Layer 10 of a small transformer language model trained on English Wikipedia (13 layers, counted from 0, width 96).
Take only the direct path to the model's output, skipping the later layers: a vector added to the residual stream pushes a token's score in proportion to its dot product with that token's output vector.

Output vectors of the tokens that the questions are about. A number n stands for n times 0.014.
"also ": 3 -47 -33 25 -26 -2 -7 38 92 30 -4 21 -34 -52 -59 -20 22 -44 -11 20 -23 -10 -24 6 -16 -39 36 -5 2 -39 -33 9 -7 70 -16 -17 -30 -1 0 3 21 28 17 -38 -16 -45 60 57 27 -64 14 -20 69 15 -5 12 -26 -31 5 27 30 -51 1 -15 21 -11 47 23 -48 -12 15 57 50 -5 -10 44 -38 21 37 -39 9 -29 -19 -1 28 -27 15 42 31 11 -41 34 -1 -30 -2 -21
".": 9 6 16 -1 -4 27 -24 -1 -4 -13 14 9 23 32 0 -15 -6 -5 -8 -22 26 44 -4 22 39 30 -23 20 -5 -11 1 -8 0 -4 16 -37 -4 -14 -7 -20 18 3 14 -30 -4 -11 -7 -16 7 20 9 4 -35 -22 -37 -13 19 11 -7 3 16 14 -15 -22 -12 -6 19 23 2 -23 -33 -10 5 18 47 -21 14 12 -15 8 7 -13 16 -2 12 -16 -15 29 -13 7 6 -14 -26 -12 0 -7
"Americ": 50 -1 48 31 -25 11 96 7 22 35 -18 -32 -37 -16 -55 20 -51 -5 -64 -32 41 44 -29 3 -45 -15 -6 -24 30 -26 -1 -33 6 -19 21 -31 -53 -3 -1 42 -2 -12 -2 56 19 -9 34 34 61 -48 16 -22 8 2 24 22 -57 -27 25 10 67 -46 4 44 -36 10 -31 12 -10 15 -1 29 3 -1 1 -27 -31 2 27 9 43 -14 -21 -22 -50 42 40 -9 32 -15 -73 16 -24 18 5 -26
"as ": 20 -13 18 2 -37 -11 -56 -22 -25 53 17 -26 5 18 45 -17 2 9 4 5 10 -14 -47 -1 -21 9 21 26 -8 -24 21 5 -5 -21 5 0 35 7 -10 15 -2 32 16 16 -28 -2 -32 64 -7 22 -9 5 33 -22 -36 9 6 -25 20 -20 21 -6 24 -11 11 -2 5 2 11 14 6 41 4 14 -57 18 -6 24 21 -12 -13 -40 -35 23 -41 -30 -20 4 32 42 14 -15 -22 -6 4 -53
")": 25 6 16 9 -7 31 32 36 35 -21 17 -31 -9 17 7 11 16 -6 -58 3 28 -4 11 -7 0 -42 -19 -35 -20 -57 -2 -46 25 -10 6 8 16 -32 5 -34 15 38 7 -32 -30 10 22 20 -9 42 9 -25 15 -1 4 -34 -7 12 -18 -6 -15 -7 8 50 -17 19 25 10 -17 -16 10 7 33 1 16 -26 1 -15 21 42 -3 20 3 5 -11 -13 -21 -25 20 -23 -11 22 -25 -14 0 -4
"Sc": 28 -2 5 33 -37 -1 29 47 27 -32 -33 -15 21 -42 -2 -4 -71 -10 -33 19 23 -1 -34 12 9 -21 3 -1 1 -31 0 9 7 19 42 -39 -18 -5 -12 21 5 3 31 49 10 -2 16 -2 32 14 -13 11 4 32 4 28 -22 11 -4 5 16 -35 13 21 0 25 -32 -37 -35 -26 -25 -12 31 3 -12 38 -21 0 13 -13 9 -30 -32 29 -17 41 17 15 -12 -43 -16 23 2 20 9 -53
"ished ": -32 -36 -18 8 -33 56 -10 42 -1 -8 -50 -20 17 -12 7 51 29 17 43 -21 1 29 24 13 23 -4 26 -77 -6 -29 -22 -25 45 16 48 -10 -30 -15 18 -3 19 17 46 39 -8 4 25 25 -5 -70 50 -33 11 9 1 11 -40 -36 -35 49 5 -45 17 21 10 7 -37 -28 -36 22 26 -25 48 -53 3 3 -37 5 35 -8 -21 -14 -5 -6 -60 22 34 8 37 -29 -17 -7 -31 29 18 -22
"k ": -16 -18 -33 -7 -9 6 10 -41 -23 -4 -2 20 -15 18 16 12 3 5 25 -9 16 32 -22 -28 10 19 -13 -29 -12 -6 7 -32 35 29 8 0 -5 -6 24 -31 -3 -46 25 19 25 -19 -23 16 -20 8 -27 -36 7 -34 52 25 -4 -14 11 48 24 7 45 6 16 -5 7 13 16 -13 -3 -4 26 -14 -5 25 -22 -4 -9 -30 -4 39 19 -13 -2 35 36 6 2 -14 -63 40 -43 -20 -25 -8
"tions ": -3 -7 -6 17 26 1 5 -30 38 28 -55 -1 -10 -36 44 -26 -18 20 -11 23 17 48 -47 -20 3 -38 -26 30 13 -31 -28 -15 30 10 60 16 -48 -20 46 54 36 -28 -13 -7 -46 -66 -9 -22 4 8 -24 -9 36 4 33 5 -43 2 8 2 0 -44 -3 37 39 16 17 -14 -29 10 25 30 15 -2 48 -15 -19 20 24 13 32 2 -26 -43 -43 31 2 19 52 9 -42 26 -40 -9 -23 -42
"ship": 5 -19 30 17 -1 17 1 19 2 19 -20 -29 -30 21 48 -31 -19 -42 -32 6 18 52 -34 1 -45 43 39 -27 -17 -12 11 25 6 -32 25 13 -74 -7 -4 -42 -7 -43 39 -8 -12 -18 77 54 -23 -30 1 23 6 -20 60 8 -38 -13 5 22 18 43 14 9 -15 -10 15 23 -50 10 33 15 26 -6 60 32 -29 19 28 0 -24 0 -42 -36 -45 3 64 -16 -27 -40 -9 32 -14 -2 -29 -36
":": 14 6 13 14 -14 8 12 40 -22 -19 55 17 51 -32 -23 0 28 -17 -4 17 23 22 -3 3 -49 -29 -29 26 14 -25 -15 -4 21 -10 46 -6 -9 -22 11 -24 15 25 24 -13 -11 -29 -14 2 36 15 -13 -38 -9 -16 -13 6 -13 -9 -3 25 -2 25 18 18 33 -51 2 8 -4 29 -10 -33 35 6 39 18 -15 12 -4 -16 -17 -18 18 -9 -33 -14 37 -33 -15 7 21 -9 -43 -12 -38 2
"her ": -22 26 -16 22 -14 -7 -12 26 43 64 -30 -52 -14 -5 38 67 -35 2 -29 -11 34 -7 31 4 -30 -35 31 37 3 -31 -23 -8 4 9 7 34 -33 -5 -3 23 1 -13 62 14 -5 -46 6 12 35 -1 -35 -45 -15 -7 8 3 -30 -62 1 28 64 -44 32 3 -28 -36 19 31 42 -23 49 3 21 20 23 5 -10 29 3 -14 45 -12 -54 2 -65 19 30 36 -61 -48 -29 -21 -13 32 -6 -39
"we": 0 -23 33 5 -44 -2 32 27 23 37 -30 -14 11 -24 -3 5 10 -12 28 15 28 -9 -10 -35 -10 -17 -30 -34 51 -5 7 24 7 22 42 -8 -45 -10 28 35 -2 -10 -20 -19 -6 -11 35 25 -20 -24 -32 0 -15 0 29 12 -39 18 0 -2 4 20 16 -6 -10 -32 12 41 -17 -16 54 -13 -13 -8 39 2 -17 27 -36 4 31 50 -23 21 -14 -40 -18 -34 10 -25 -8 -25 -5 12 -12 5
"ered ": -19 -39 -24 20 22 4 9 62 79 -20 -32 -4 12 -6 -16 52 0 -4 16 -4 29 -10 -18 53 -26 -26 24 -15 4 10 49 -28 42 -3 6 7 -27 -14 5 -11 14 30 28 24 -49 19 37 -36 -11 -38 27 -15 50 -17 -23 17 -46 -5 -59 12 40 11 -6 46 42 -35 -30 -32 -45 -1 32 50 26 -28 2 -13 -13 27 -5 21 -21 -20 -42 -8 -73 61 56 -5 -53 2 -19 -7 -36 40 -16 -65
"ation": -2 -15 -30 7 -8 -6 -10 -4 -12 -26 -15 -48 -27 22 19 -16 -27 -8 -20 -9 -20 19 -31 -6 15 -45 33 -6 -23 -11 -33 6 17 40 17 4 -19 -28 -6 -26 35 12 27 -6 -61 7 52 30 41 -17 -1 -10 47 -1 45 -61 -1 -7 -10 16 27 -3 21 8 34 13 36 29 -3 11 -17 2 2 32 -36 5 -8 33 23 9 -18 30 23 -26 -28 15 22 -32 31 -24 39 31 -28 18 -13 -55
"sid": 52 -25 -32 14 -1 25 3 -12 2 39 -47 -6 8 -4 -49 43 3 -9 -41 26 24 10 -69 47 -50 3 -31 -8 46 -57 28 11 3 3 67 7 -27 3 -3 -10 16 -16 -2 -11 31 -3 46 37 14 17 -24 -50 -12 26 12 -26 11 7 28 26 -24 -13 8 -12 21 -16 -36 0 -15 44 -5 -39 -7 -32 43 11 -22 24 9 51 19 -30 -21 6 -35 4 16 15 16 14 -40 3 -30 -19 -10 -7

Output weights of attention head 0. The head adds the sum of these rows, row i times number i of z. A number n stands for n times 0.011.
o0: -5 2 29 36 -4 -38 34 18 14 -24 26 -45 -2 -32 -10 -16 13 35 31 -4 30 32 10 -16 -62 2 6 22 -20 9 3 7 1 -30 20 10 -18 53 -40 -13 15 -6 -53 2 5 -4 -25 -9 -14 -17 -9 7 -32 -21 21 -4 -35 -13 43 49 17 18 21 -20 -21 -9 -5 -15 -21 -1 -19 41 -11 10 14 32 6 -11 2 -5 -5 -20 35 29 -26 5 8 -31 1 26 2 6 28 2 -33 -13
o1: -15 30 5 18 -10 -21 -17 -22 -22 -27 -2 -6 -28 -4 6 13 -1 5 8 12 48 -11 -7 25 -4 -14 -49 -8 15 1 12 11 -30 -42 -32 27 5 56 8 4 44 -3 15 -5 7 -29 -14 -3 -23 12 1 10 -25 19 2 2 -14 6 -27 21 21 -19 1 -23 23 -20 50 16 20 28 50 -44 -5 31 2 -14 -34 -12 7 -2 -15 31 6 30 -13 -35 23 -40 7 32 -3 0 -21 -38 26 -1
o2: 5 -19 15 -7 -6 6 26 7 23 40 7 -11 -14 11 34 -21 -19 -1 11 -9 -12 7 -6 -8 59 6 -5 -19 8 -11 26 -12 -12 13 43 15 -44 22 9 19 -32 -31 -7 -37 -27 19 -29 -7 21 27 -11 12 -2 23 -24 -9 -13 3 -40 16 12 16 -47 -17 -2 -5 -10 21 -7 26 -8 -56 -22 4 -17 3 27 32 22 30 52 36 17 21 -16 39 -28 12 -5 -2 -34 -36 -35 -6 -55 19
o3: -15 -12 21 12 -22 7 12 4 14 -21 28 -10 -15 7 5 17 13 -13 -11 -4 4 -9 -23 -32 -11 13 -20 -5 -7 -47 8 -2 43 18 30 -13 9 24 -41 -47 -31 6 4 -23 48 5 16 5 -1 21 -3 -54 -4 -8 1 -35 34 19 13 16 -18 -12 26 7 9 9 36 2 34 -46 33 -9 12 43 6 39 17 -4 -9 9 14 -44 2 32 -62 9 19 -26 -38 -25 17 10 -3 -9 -11 -5
o4: 6 3 9 -9 20 -17 9 5 19 4 33 6 28 -26 -2 2 -3 -35 11 -7 -18 32 -51 29 56 14 -48 46 -36 10 54 -9 -19 -25 2 -18 14 19 15 37 9 20 -30 26 -16 -48 -15 -42 -5 -30 -44 9 26 9 1 14 19 24 17 15 -9 12 -22 -27 13 5 3 -4 10 -4 22 14 20 -14 16 0 3 7 -10 -51 -11 -4 2 -19 19 -2 7 -10 -11 20 4 -41 -31 1 -44 22
o5: 5 24 23 -27 -10 -13 46 -17 -24 -11 13 -1 -15 5 -7 12 -18 17 -19 48 29 -15 13 2 0 -24 9 11 5 31 12 -7 -29 12 56 18 31 10 -2 10 -5 -7 20 47 -54 1 -24 4 -39 -16 7 29 7 25 -4 18 -13 23 4 42 -7 -46 8 55 -29 19 -22 0 -14 -13 24 -41 -7 -6 -12 1 2 -33 21 -48 -33 -29 14 -34 -14 8 23 -34 -6 -17 13 -3 6 23 -41 0
o6: -16 -23 39 -16 7 1 -35 23 -13 5 -22 -14 30 2 -24 10 -3 7 16 24 -15 16 -2 26 -16 43 -45 11 -3 -6 -3 4 -44 12 -2 8 -5 41 -25 39 -4 -19 -3 -11 1 -17 47 27 14 -27 -2 10 23 12 6 -1 -9 -5 -24 27 -17 -27 -9 -3 -62 20 -25 -5 -3 16 -12 -37 38 -5 0 -2 31 -9 -39 11 -17 -2 -40 6 -3 -1 26 24 21 1 -4 37 -10 -8 14 21
o7: 14 -26 20 -9 -1 -14 -13 -9 19 26 18 -7 23 23 -13 16 2 28 27 27 -27 3 -11 -10 7 24 -10 67 20 -6 -49 -5 10 5 -3 21 -25 -96 5 -30 91 -10 -6 0 -1 -17 -49 26 10 -10 13 -35 7 -1 1 18 4 41 30 32 -8 -41 -33 -34 6 13 -15 -8 18 23 -1 12 14 -51 4 17 -27 3 -31 -6 -37 -25 -8 8 12 19 47 16 5 -3 -13 11 -42 -18 -23 13
o8: -62 -17 11 30 15 37 37 32 23 -15 -35 2 -4 6 13 -18 -34 21 16 -17 -43 -11 3 -12 14 36 48 14 18 2 25 8 -18 -27 -22 -6 7 14 -9 4 7 -36 9 -3 -10 -7 9 25 -19 11 9 -2 1 -15 8 -32 38 -17 -26 13 7 -13 -14 10 13 -53 25 11 6 2 -11 34 20 14 -5 -58 20 15 20 7 27 13 -48 -27 -27 -11 -29 41 -33 -17 -2 20 -2 9 -4 -6
o9: -17 31 -3 50 -7 7 9 -7 -5 2 49 20 82 -24 -6 9 0 4 1 -15 -8 -8 4 21 -11 -20 0 -19 -11 2 -5 13 -27 38 19 -32 -39 -2 -42 5 -29 -1 -66 -22 -13 12 8 5 13 13 -8 -2 23 9 28 12 -25 -21 -17 -1 27 1 2 -41 29 -3 -1 39 7 -17 38 -14 0 -15 12 -21 -12 14 16 6 6 -31 -28 -41 6 5 2 30 13 31 -6 -5 -60 28 -18 24
o10: 30 10 47 32 6 -29 -6 7 9 -8 42 -19 7 -9 18 -7 5 16 -10 -18 -27 -8 -20 18 17 -11 -13 25 -21 1 19 53 -54 3 8 21 19 -29 -16 -4 10 25 -40 50 -17 16 -50 -20 14 21 4 -16 20 -16 -48 5 -15 -15 -5 -51 27 19 -42 8 9 -10 -1 -15 4 28 -6 -13 36 0 1 4 -35 0 3 22 -39 -30 -11 -2 28 15 -35 -5 33 43 35 -8 0 9 -9 -44
o11: -13 15 -25 19 -3 2 -12 8 -9 6 -25 -38 -33 -3 11 2 -27 -13 -26 -7 -29 11 -13 36 21 0 20 -23 21 22 -11 -37 68 3 -35 -7 32 -48 11 -28 -56 26 -27 -31 -51 10 13 28 -13 -8 32 -2 13 10 21 -26 4 13 20 11 0 27 20 -12 -23 10 -20 19 12 -7 7 -20 1 -32 16 -1 -13 33 40 41 -22 39 31 23 -12 9 -31 2 4 15 42 -12 22 -46 6 8
o12: -7 -39 17 7 9 -1 -2 13 -25 -29 2 -17 -28 -49 -2 2 7 12 27 7 -3 -20 4 -26 11 -17 -14 -12 14 13 -34 22 28 35 7 -4 -32 86 8 2 -14 8 2 -30 -27 37 -19 17 5 -27 -6 50 -15 32 28 -12 -25 17 0 -44 32 -8 -14 15 13 18 15 -16 6 8 23 -21 -11 -22 11 -3 -13 10 -7 -7 2 18 26 2 -12 2 2 -6 -45 -30 9 -12 34 41 1 -4
o13: -7 -17 -15 2 -6 -7 26 -31 -7 27 28 -1 -1 -43 -7 8 13 -11 46 -4 10 -6 15 51 12 22 3 -18 -25 13 -9 18 31 -13 -29 -20 6 -36 24 -26 26 -3 -6 8 10 3 2 9 60 -19 12 -30 -18 -9 3 -12 10 9 13 6 10 -16 -8 -29 -26 14 -26 -28 -30 -1 10 1 18 -18 -6 14 6 20 -42 -32 -21 -9 5 14 -38 19 -12 18 1 -22 35 1 20 20 26 15
o14: 1 30 19 14 10 26 -13 -1 39 -24 21 7 -3 -5 -3 -15 -9 -10 6 -43 -12 -23 5 -22 -30 -25 8 21 32 -22 -9 -53 56 -40 -21 8 -23 -28 3 40 36 8 0 -19 21 -27 15 -35 -31 25 9 24 27 13 17 24 17 11 -7 -29 -4 -43 -15 27 -40 -32 -4 33 -10 -28 -16 -5 4 24 -12 26 -15 5 -10 30 -16 29 9 16 33 -7 13 -14 26 0 3 -21 -28 31 -5 14
o15: -9 2 -74 41 -1 8 2 3 -15 -68 -22 22 -12 -46 -16 9 -13 -9 20 3 30 11 22 34 7 -26 8 38 -12 -25 21 -15 11 -14 24 19 -8 56 -2 22 -2 23 -10 -28 5 16 33 35 6 42 -2 10 12 35 23 -21 -35 0 8 1 -9 23 -8 5 -39 -4 23 -45 7 -1 -19 -10 22 1 -14 3 -29 17 19 -21 -19 -18 -18 -18 11 1 -1 -17 2 -10 -23 10 0 26 -27 -2
o16: 47 -6 21 -10 11 -13 -30 -10 -26 -1 -18 -15 -17 15 13 21 -7 14 -26 4 30 58 -19 22 3 23 5 21 10 16 27 -19 10 -13 -16 -28 -1 -41 -7 32 -29 6 -16 9 42 27 -11 -16 -8 9 5 10 -26 13 -32 15 -15 16 -10 -5 50 7 -5 13 -30 1 -9 18 7 -4 21 -30 18 1 41 20 25 -27 -23 -18 -3 16 -18 -30 17 -3 2 16 -37 -33 -31 2 -11 24 -25 -32
o17: 70 8 -1 -17 41 26 23 -1 10 -29 0 -31 -7 4 11 -29 7 6 26 -18 23 43 -7 2 22 45 36 14 -1 40 14 38 -33 -20 1 14 -12 -9 40 17 -24 -24 -25 1 -25 -7 50 9 -16 -23 -19 0 20 -18 -11 -17 -4 -4 -40 31 -14 -12 -10 12 -1 12 -38 -22 2 -23 -13 -18 -14 -35 32 31 -12 66 -37 -15 -1 -22 -27 -12 -5 13 42 -14 -15 -13 1 -5 -45 -6 12 -12
o18: -4 -3 11 0 9 -21 7 -29 38 -29 -4 -11 -26 26 35 28 -4 -10 28 -23 9 -5 1 40 26 -9 7 6 -20 -28 30 -4 -55 -2 -44 -15 -2 12 -9 -37 -12 50 42 -15 -13 8 -14 3 13 14 11 -1 -25 45 14 -31 7 -14 11 -1 11 -17 -14 5 -9 10 31 -4 -12 -5 -16 -16 5 54 11 18 18 -5 19 -3 3 -13 -15 -39 -14 -30 4 19 20 3 -18 13 7 -29 -15 3
o19: -25 -39 -8 35 3 -7 4 38 -16 -5 -15 -1 25 1 52 -17 9 -6 -16 52 10 -4 11 -5 0 -4 -5 11 -4 -3 -18 21 -6 9 -11 0 15 -34 28 15 -10 32 -47 -23 11 -35 23 8 -18 2 23 1 -4 -13 -10 11 -15 -2 -18 14 -48 -49 -31 11 -4 12 -8 29 0 -7 -26 -15 17 -17 31 17 -5 -14 3 -33 15 -11 -7 -8 21 14 -19 -22 39 31 -19 29 29 25 -21 21
o20: -28 -27 30 31 -46 21 -1 10 29 60 4 -21 -24 -6 29 -32 -11 24 14 47 31 -10 -15 1 -24 14 -9 3 18 4 1 -7 -29 -35 16 -15 49 -39 -31 24 -17 -6 43 4 44 -30 -9 16 -6 -17 1 26 -15 17 1 26 14 -2 -33 -26 11 -2 -2 -23 -38 24 13 -11 12 -12 25 -34 -23 -27 -13 -14 17 46 -30 -15 -6 5 11 -38 33 40 -26 -10 -20 25 -3 -17 38 -40 -18 39
o21: 16 -34 2 3 24 -2 -35 -27 32 -13 9 -29 -6 20 -1 -4 -34 -12 -46 -66 -4 12 -12 36 53 65 11 18 4 3 -15 14 -28 -16 13 -9 -10 36 6 1 -20 2 -39 -6 7 -46 33 -34 -1 16 26 12 -13 -20 20 -12 -3 24 19 14 -7 17 -6 13 -13 10 17 -24 -17 -8 27 1 -6 -20 14 -44 0 -11 4 -24 6 18 5 28 35 26 -14 -7 -2 10 -8 10 -34 -29 26 57
o22: -1 -14 -18 20 3 -11 -23 19 5 -21 -1 18 49 -7 23 5 -16 -28 7 20 -25 36 21 3 -25 21 -23 29 0 10 -19 24 -36 38 13 34 -59 16 -8 -10 -64 -11 4 8 9 28 -15 13 -10 -26 26 -2 8 -4 15 -7 -9 1 8 4 -30 16 42 -8 16 45 -32 -16 45 -18 -1 -57 -56 8 16 -18 -8 3 -8 -44 16 -16 -12 42 -6 36 -23 -23 -2 13 5 -4 48 -32 13 4
o23: 6 9 38 9 15 -45 -24 1 8 8 -67 41 -20 -8 15 32 13 -11 13 -49 38 -17 -5 -20 -5 21 -17 -10 50 16 -26 -38 2 -1 33 -13 25 -34 -57 -6 17 5 -17 -10 -4 29 5 14 3 -3 -16 -24 11 28 12 -16 32 -38 20 34 -32 2 -34 23 25 -9 26 -10 17 3 -21 3 -28 -29 9 22 -10 0 -11 -9 60 -12 -15 11 -24 -21 31 36 -26 42 7 -1 -5 17 -5 -31
o24: -18 0 1 -47 12 -14 -7 -18 -12 -25 24 1 -8 4 -23 16 -17 -11 -15 20 16 -14 -5 6 22 24 -12 -21 -15 7 28 -45 -1 -11 -24 26 -35 -16 7 30 1 40 -21 24 -11 -10 15 26 63 -24 -6 32 26 35 -16 21 26 -17 -6 12 -1 -22 -30 -10 16 19 -34 11 10 -30 22 39 6 -14 14 -29 -34 0 -1 9 -14 -14 7 -27 21 59 1 11 -21 16 -24 26 -9 19 13 -46
o25: 10 30 1 -21 -33 4 8 -12 17 -6 14 -3 -1 23 -10 11 17 -4 -21 24 -6 26 12 13 -38 -24 -24 -23 -4 -9 -2 -23 -60 14 -6 -18 -21 70 5 11 -6 -14 26 4 14 -30 24 -25 -4 -5 -14 24 -9 -9 35 -16 -43 15 10 2 33 -1 -14 4 -53 39 4 16 43 13 15 8 -23 -63 19 -5 -24 -8 37 10 9 32 -21 9 -11 29 9 -5 -26 -1 15 6 31 -24 -7 -23
o26: 13 4 17 11 14 -2 34 -48 -5 -19 -17 -17 -9 24 6 -18 2 12 3 -5 19 -17 -3 52 46 -4 -13 19 34 -5 -19 -12 -70 -2 24 -72 1 16 -10 -9 74 -39 35 -39 -10 -17 11 -12 -44 -16 20 28 7 -19 22 17 -21 -7 -20 -14 13 26 -35 13 13 12 5 15 -7 -39 -7 29 13 54 -15 5 15 -2 30 -26 28 3 10 -5 -8 -18 -18 0 11 9 -26 8 -6 -34 4 -3
o27: 11 -55 20 -67 14 -44 29 -14 -14 24 -4 -3 27 24 25 -19 -64 28 0 -60 -21 4 -25 3 -17 3 -34 -22 -19 7 -14 29 39 19 -17 12 1 -34 5 -37 59 -3 11 -13 24 33 18 27 13 25 6 2 -9 16 11 17 28 24 20 -28 4 -6 51 8 0 3 5 -26 22 -11 12 19 22 -4 11 29 -37 -25 -33 -20 -4 17 19 -22 -6 0 -3 -5 -20 -9 -39 15 31 -14 -6 -1
o28: 19 -46 -26 -1 19 65 8 22 3 30 40 8 -13 -6 -13 -19 5 -12 9 -11 8 -8 -37 40 -54 22 -19 10 20 17 7 -5 -5 18 10 -23 -23 19 -10 -30 -42 9 -25 44 2 5 -39 9 -6 -10 -15 30 12 24 -19 29 -3 -23 13 26 -8 -15 27 -17 -14 11 -11 15 -1 -1 1 10 2 6 -26 -31 -17 12 18 14 -12 28 -22 5 9 12 34 2 -40 7 -15 -30 23 -9 -24 -5
o29: 8 -28 -36 30 11 -47 14 18 5 -23 24 -21 -7 14 1 26 37 42 3 6 9 -3 1 11 16 -11 6 -26 3 23 26 7 76 34 -38 -17 0 -59 1 4 50 -13 -2 9 20 -1 26 -16 -31 -3 -14 -7 27 -9 -11 -9 -5 5 -3 22 -27 8 -12 11 -11 12 -14 22 -36 2 13 -21 -16 -6 -7 -19 14 18 -34 3 -20 -19 -32 -12 12 -13 11 -21 -3 17 -3 0 30 -23 -11 19
o30: 7 -7 -17 -2 9 -22 -17 -30 -50 52 26 36 -7 -19 19 30 25 -29 -2 -11 -13 -5 -11 -38 4 29 6 18 -19 -13 -12 -8 -33 -1 -30 -21 1 21 -3 7 15 -12 -3 -21 -12 -33 45 19 -2 19 -30 19 23 25 -3 -10 -11 -19 6 -16 -24 2 -7 18 1 -7 25 70 -13 9 10 22 22 -6 -14 -11 -30 0 -18 5 19 12 36 40 -32 31 3 -9 43 -15 22 -18 -11 -2 -14 -35
o31: 18 35 -10 29 -8 19 -2 -26 30 8 32 11 -16 -20 5 -34 19 17 -34 18 -1 -24 -32 -51 -16 -17 0 32 -34 4 8 -17 62 5 -23 -13 -4 -7 39 -5 0 -5 -27 -1 -9 7 -21 22 -22 1 15 28 30 6 23 27 19 9 44 -15 7 3 18 -17 -31 -22 -23 -22 -4 26 -1 -5 4 21 -29 19 27 -30 40 3 -9 -6 -14 -19 -24 -2 10 -14 -11 22 -28 -38 24 5 17 -34

Each question shows a token from some text and the vector z that the head gathered there. A number n stands for n times 0.07.

"World ": 6 -1 6 0 13 15 0 4 -7 15 -5 2 -7 -2 22 -5 14 12 0 -1 1 4 4 -18 19 -3 -10 -23 1 -16 23 0
Which two tokens does it push up most, strongest first? "Americ", "tions "

"D": 7 8 10 -5 -6 8 -2 5 0 12 -8 -9 10 -5 6 1 -1 8 -7 -4 -3 -12 -10 8 -2 -1 -1 -5 -1 2 3 1
Which of these tokens does it push up most? "we"

"S": -8 -1 17 4 7 19 2 -11 -1 -1 6 -9 13 -12 -8 10 8 20 8 8 -5 -14 -8 6 3 1 3 3 -6 -5 -17 -2
Which of these tokens does it push up most? "Sc"

"\" ": 7 -1 5 11 -2 9 -9 2 17 10 3 -2 3 -12 -6 3 4 17 9 -1 -3 8 10 17 18 2 -2 -21 -10 -16 -4 -8
Which two tokens does it push up most, strongest first? "her ", "ered "

"t ": -9 4 3 -29 -11 -3 -13 -6 12 -28 -5 2 -4 12 11 -3 -3 19 -1 -3 -16 17 2 7 -10 -21 -9 -5 -28 -27 14 -22
Which two tokens does it push up most, strongest first? "ation", "."

"l": 0 -2 -3 -9 2 13 -15 -8 12 12 -9 2 4 3 21 -6 -1 6 6 -1 -4 0 -15 5 -1 5 -7 8 2 -12 0 -3
Which of these tokens does it push up most? "Americ"

"eg": 2 4 3 -7 -9 -4 -2 9 7 4 0 -13 -16 -2 5 10 -5 12 -1 7 -6 -14 -14 12 6 -1 -6 -17 -12 8 -8 1
Which two tokens does it push up most, strongest first? "ered ", "tions "

"was ": 25 -16 -22 -7 1 -21 31 50 2 9 -26 12 -30 7 19 7 -24 -8 20 12 -6 -21 5 17 -2 13 -4 20 -7 -1 1 0
Which two tokens does it push up most, strongest first? "also ", "sid"

" ": -20 -11 -9 -3 -38 -1 15 -31 -7 0 -8 -29 -10 -35 6 -17 -7 -13 1 13 3 8 -17 34 3 -5 -10 -20 -21 4 12 -8
Which of these tokens does it push up most? ")"

"one ": 11 5 10 -8 -9 5 -6 -10 18 4 2 3 13 -3 -16 5 11 6 9 0 -7 16 6 -5 10 1 19 -6 0 -29 5 -1
Which two tokens does it push up most, strongest first? "ship", "Americ"

"n": -5 0 7 -6 -11 5 -15 3 1 -10 -18 -3 -6 6 1 13 0 4 -3 4 -4 -2 1 -7 -4 11 -3 -12 -10 6 -3 -3
Which of these tokens does it push up most? "ished "

"tw": 1 3 4 4 7 -3 -3 11 11 -6 0 -10 -5 -2 4 3 1 9 7 1 -2 -3 -12 6 4 0 1 10 -2 7 -6 -2
Which of these tokens does it push down most? "we"

"er ": -1 1 22 -1 0 2 -11 -9 1 2 -31 -2 10 9 13 -4 2 15 15 3 8 -11 -10 10 -28 15 12 -8 -7 2 10 -27
Which of these tokens does it push up most? "we"

"g ": 14 -17 17 18 7 21 11 -23 17 40 14 -9 19 -26 -18 4 -13 26 1 -6 -12 -21 8 17 5 9 0 -37 21 -9 -9 23
Which of these tokens does it push down most? "k "

"ince ": 14 -13 21 3 12 25 4 -46 11 18 14 -9 43 -9 -21 52 23 71 19 22 16 -7 57 55 11 35 -6 -44 3 -25 -23 -32
Which of these tokens does it push up most? "Sc"

"ill ": 4 -5 29 20 -5 41 15 -8 17 17 -1 -23 5 -14 -31 16 -11 18 -4 -10 -4 0 14 14 -9 10 1 -18 9 -24 7 -7
Which of these tokens does it push up most? "her "

"s ": 7 -3 10 25 -4 -17 5 -21 5 -14 -15 1 8 -9 -19 -6 4 14 -4 14 -2 11 16 20 1 -9 5 -7 -1 -3 13 4
Which of these tokens does it push up most? "ship"

"ment ": -20 -9 24 35 -15 -13 13 -46 21 -3 -12 -9 -11 2 -28 -4 -9 23 1 -13 15 -10 5 -4 -36 20 -6 15 14 -20 -11 17
Which of these tokens does it push up most? "ship"

"si": -4 9 5 3 4 -13 -4 2 12 -7 3 -13 -9 7 2 5 -6 9 14 -2 -4 14 -11 7 9 -1 -6 6 2 -1 -6 -5
Which of these tokens does it push up most? "."

"u": -14 13 1 3 -11 20 -15 -14 -16 12 -14 -1 5 -16 2 3 0 -7 -3 23 8 -6 1 4 0 4 13 -5 9 -6 7 5
Which three tokens does it push up most, strongest first? "we", ")", "tions "

"cent": -2 1 6 8 -1 8 -15 5 6 -7 -14 2 -18 -2 10 18 5 5 4 10 1 5 -5 -4 4 8 -14 -19 -15 8 -8 0
Which of these tokens does it push up most? ")"

"ah": -2 6 5 -2 -8 6 -6 9 13 7 -12 -2 -1 -5 7 14 -2 5 -7 11 11 -13 2 7 5 -2 4 2 -10 -2 3 4
Which of these tokens does it push up most? "tions "

"ace ": -33 17 34 1 2 -39 -31 -13 -3 15 3 31 37 -33 13 -41 -11 4 -30 -49 21 -3 16 -24 19 48 -33 -4 20 -35 12 39
Which of these tokens does it push down most? "ished "

"is": -5 22 12 43 7 -12 -22 -17 2 0 -7 9 -11 24 -5 4 -3 27 14 -6 21 -13 13 -10 -13 3 -13 -13 3 -19 6 -35
Which of these tokens does it push down most? "tions "

"ed": 1 7 11 -2 -7 2 -7 14 4 13 -3 7 0 -1 15 -2 -10 10 -3 -8 4 -4 -13 16 -2 -9 -10 -4 -8 17 -5 -5
Which of these tokens does it push down most? "Sc"

"le ": 15 -4 27 36 27 52 28 -3 8 31 0 -33 -14 -29 -42 40 -18 21 -2 4 -15 25 32 24 -17 -9 -10 -10 28 -34 5 -11
Which of these tokens does it push up most? "sid"

"r": 4 1 3 -2 -8 1 -1 5 11 7 -4 -12 -8 -2 2 14 -3 14 -2 6 -9 -17 -9 11 3 0 -8 -16 -12 7 -5 4
Which of these tokens does it push down most? "."

"le": 29 -31 21 -6 15 38 -11 -16 17 22 -16 8 3 -9 5 -5 -19 6 -56 -2 -23 -24 11 9 3 -2 -20 -33 22 -14 7 -7
Which of these tokens does it push up most? "ered "

"s": -53 -14 -17 -14 -13 -23 -21 -17 -4 -7 5 24 -16 22 15 11 -33 30 -28 3 -30 8 -25 -14 23 2 -15 2 18 18 -31 9
Which of these tokens does it push down most? "her "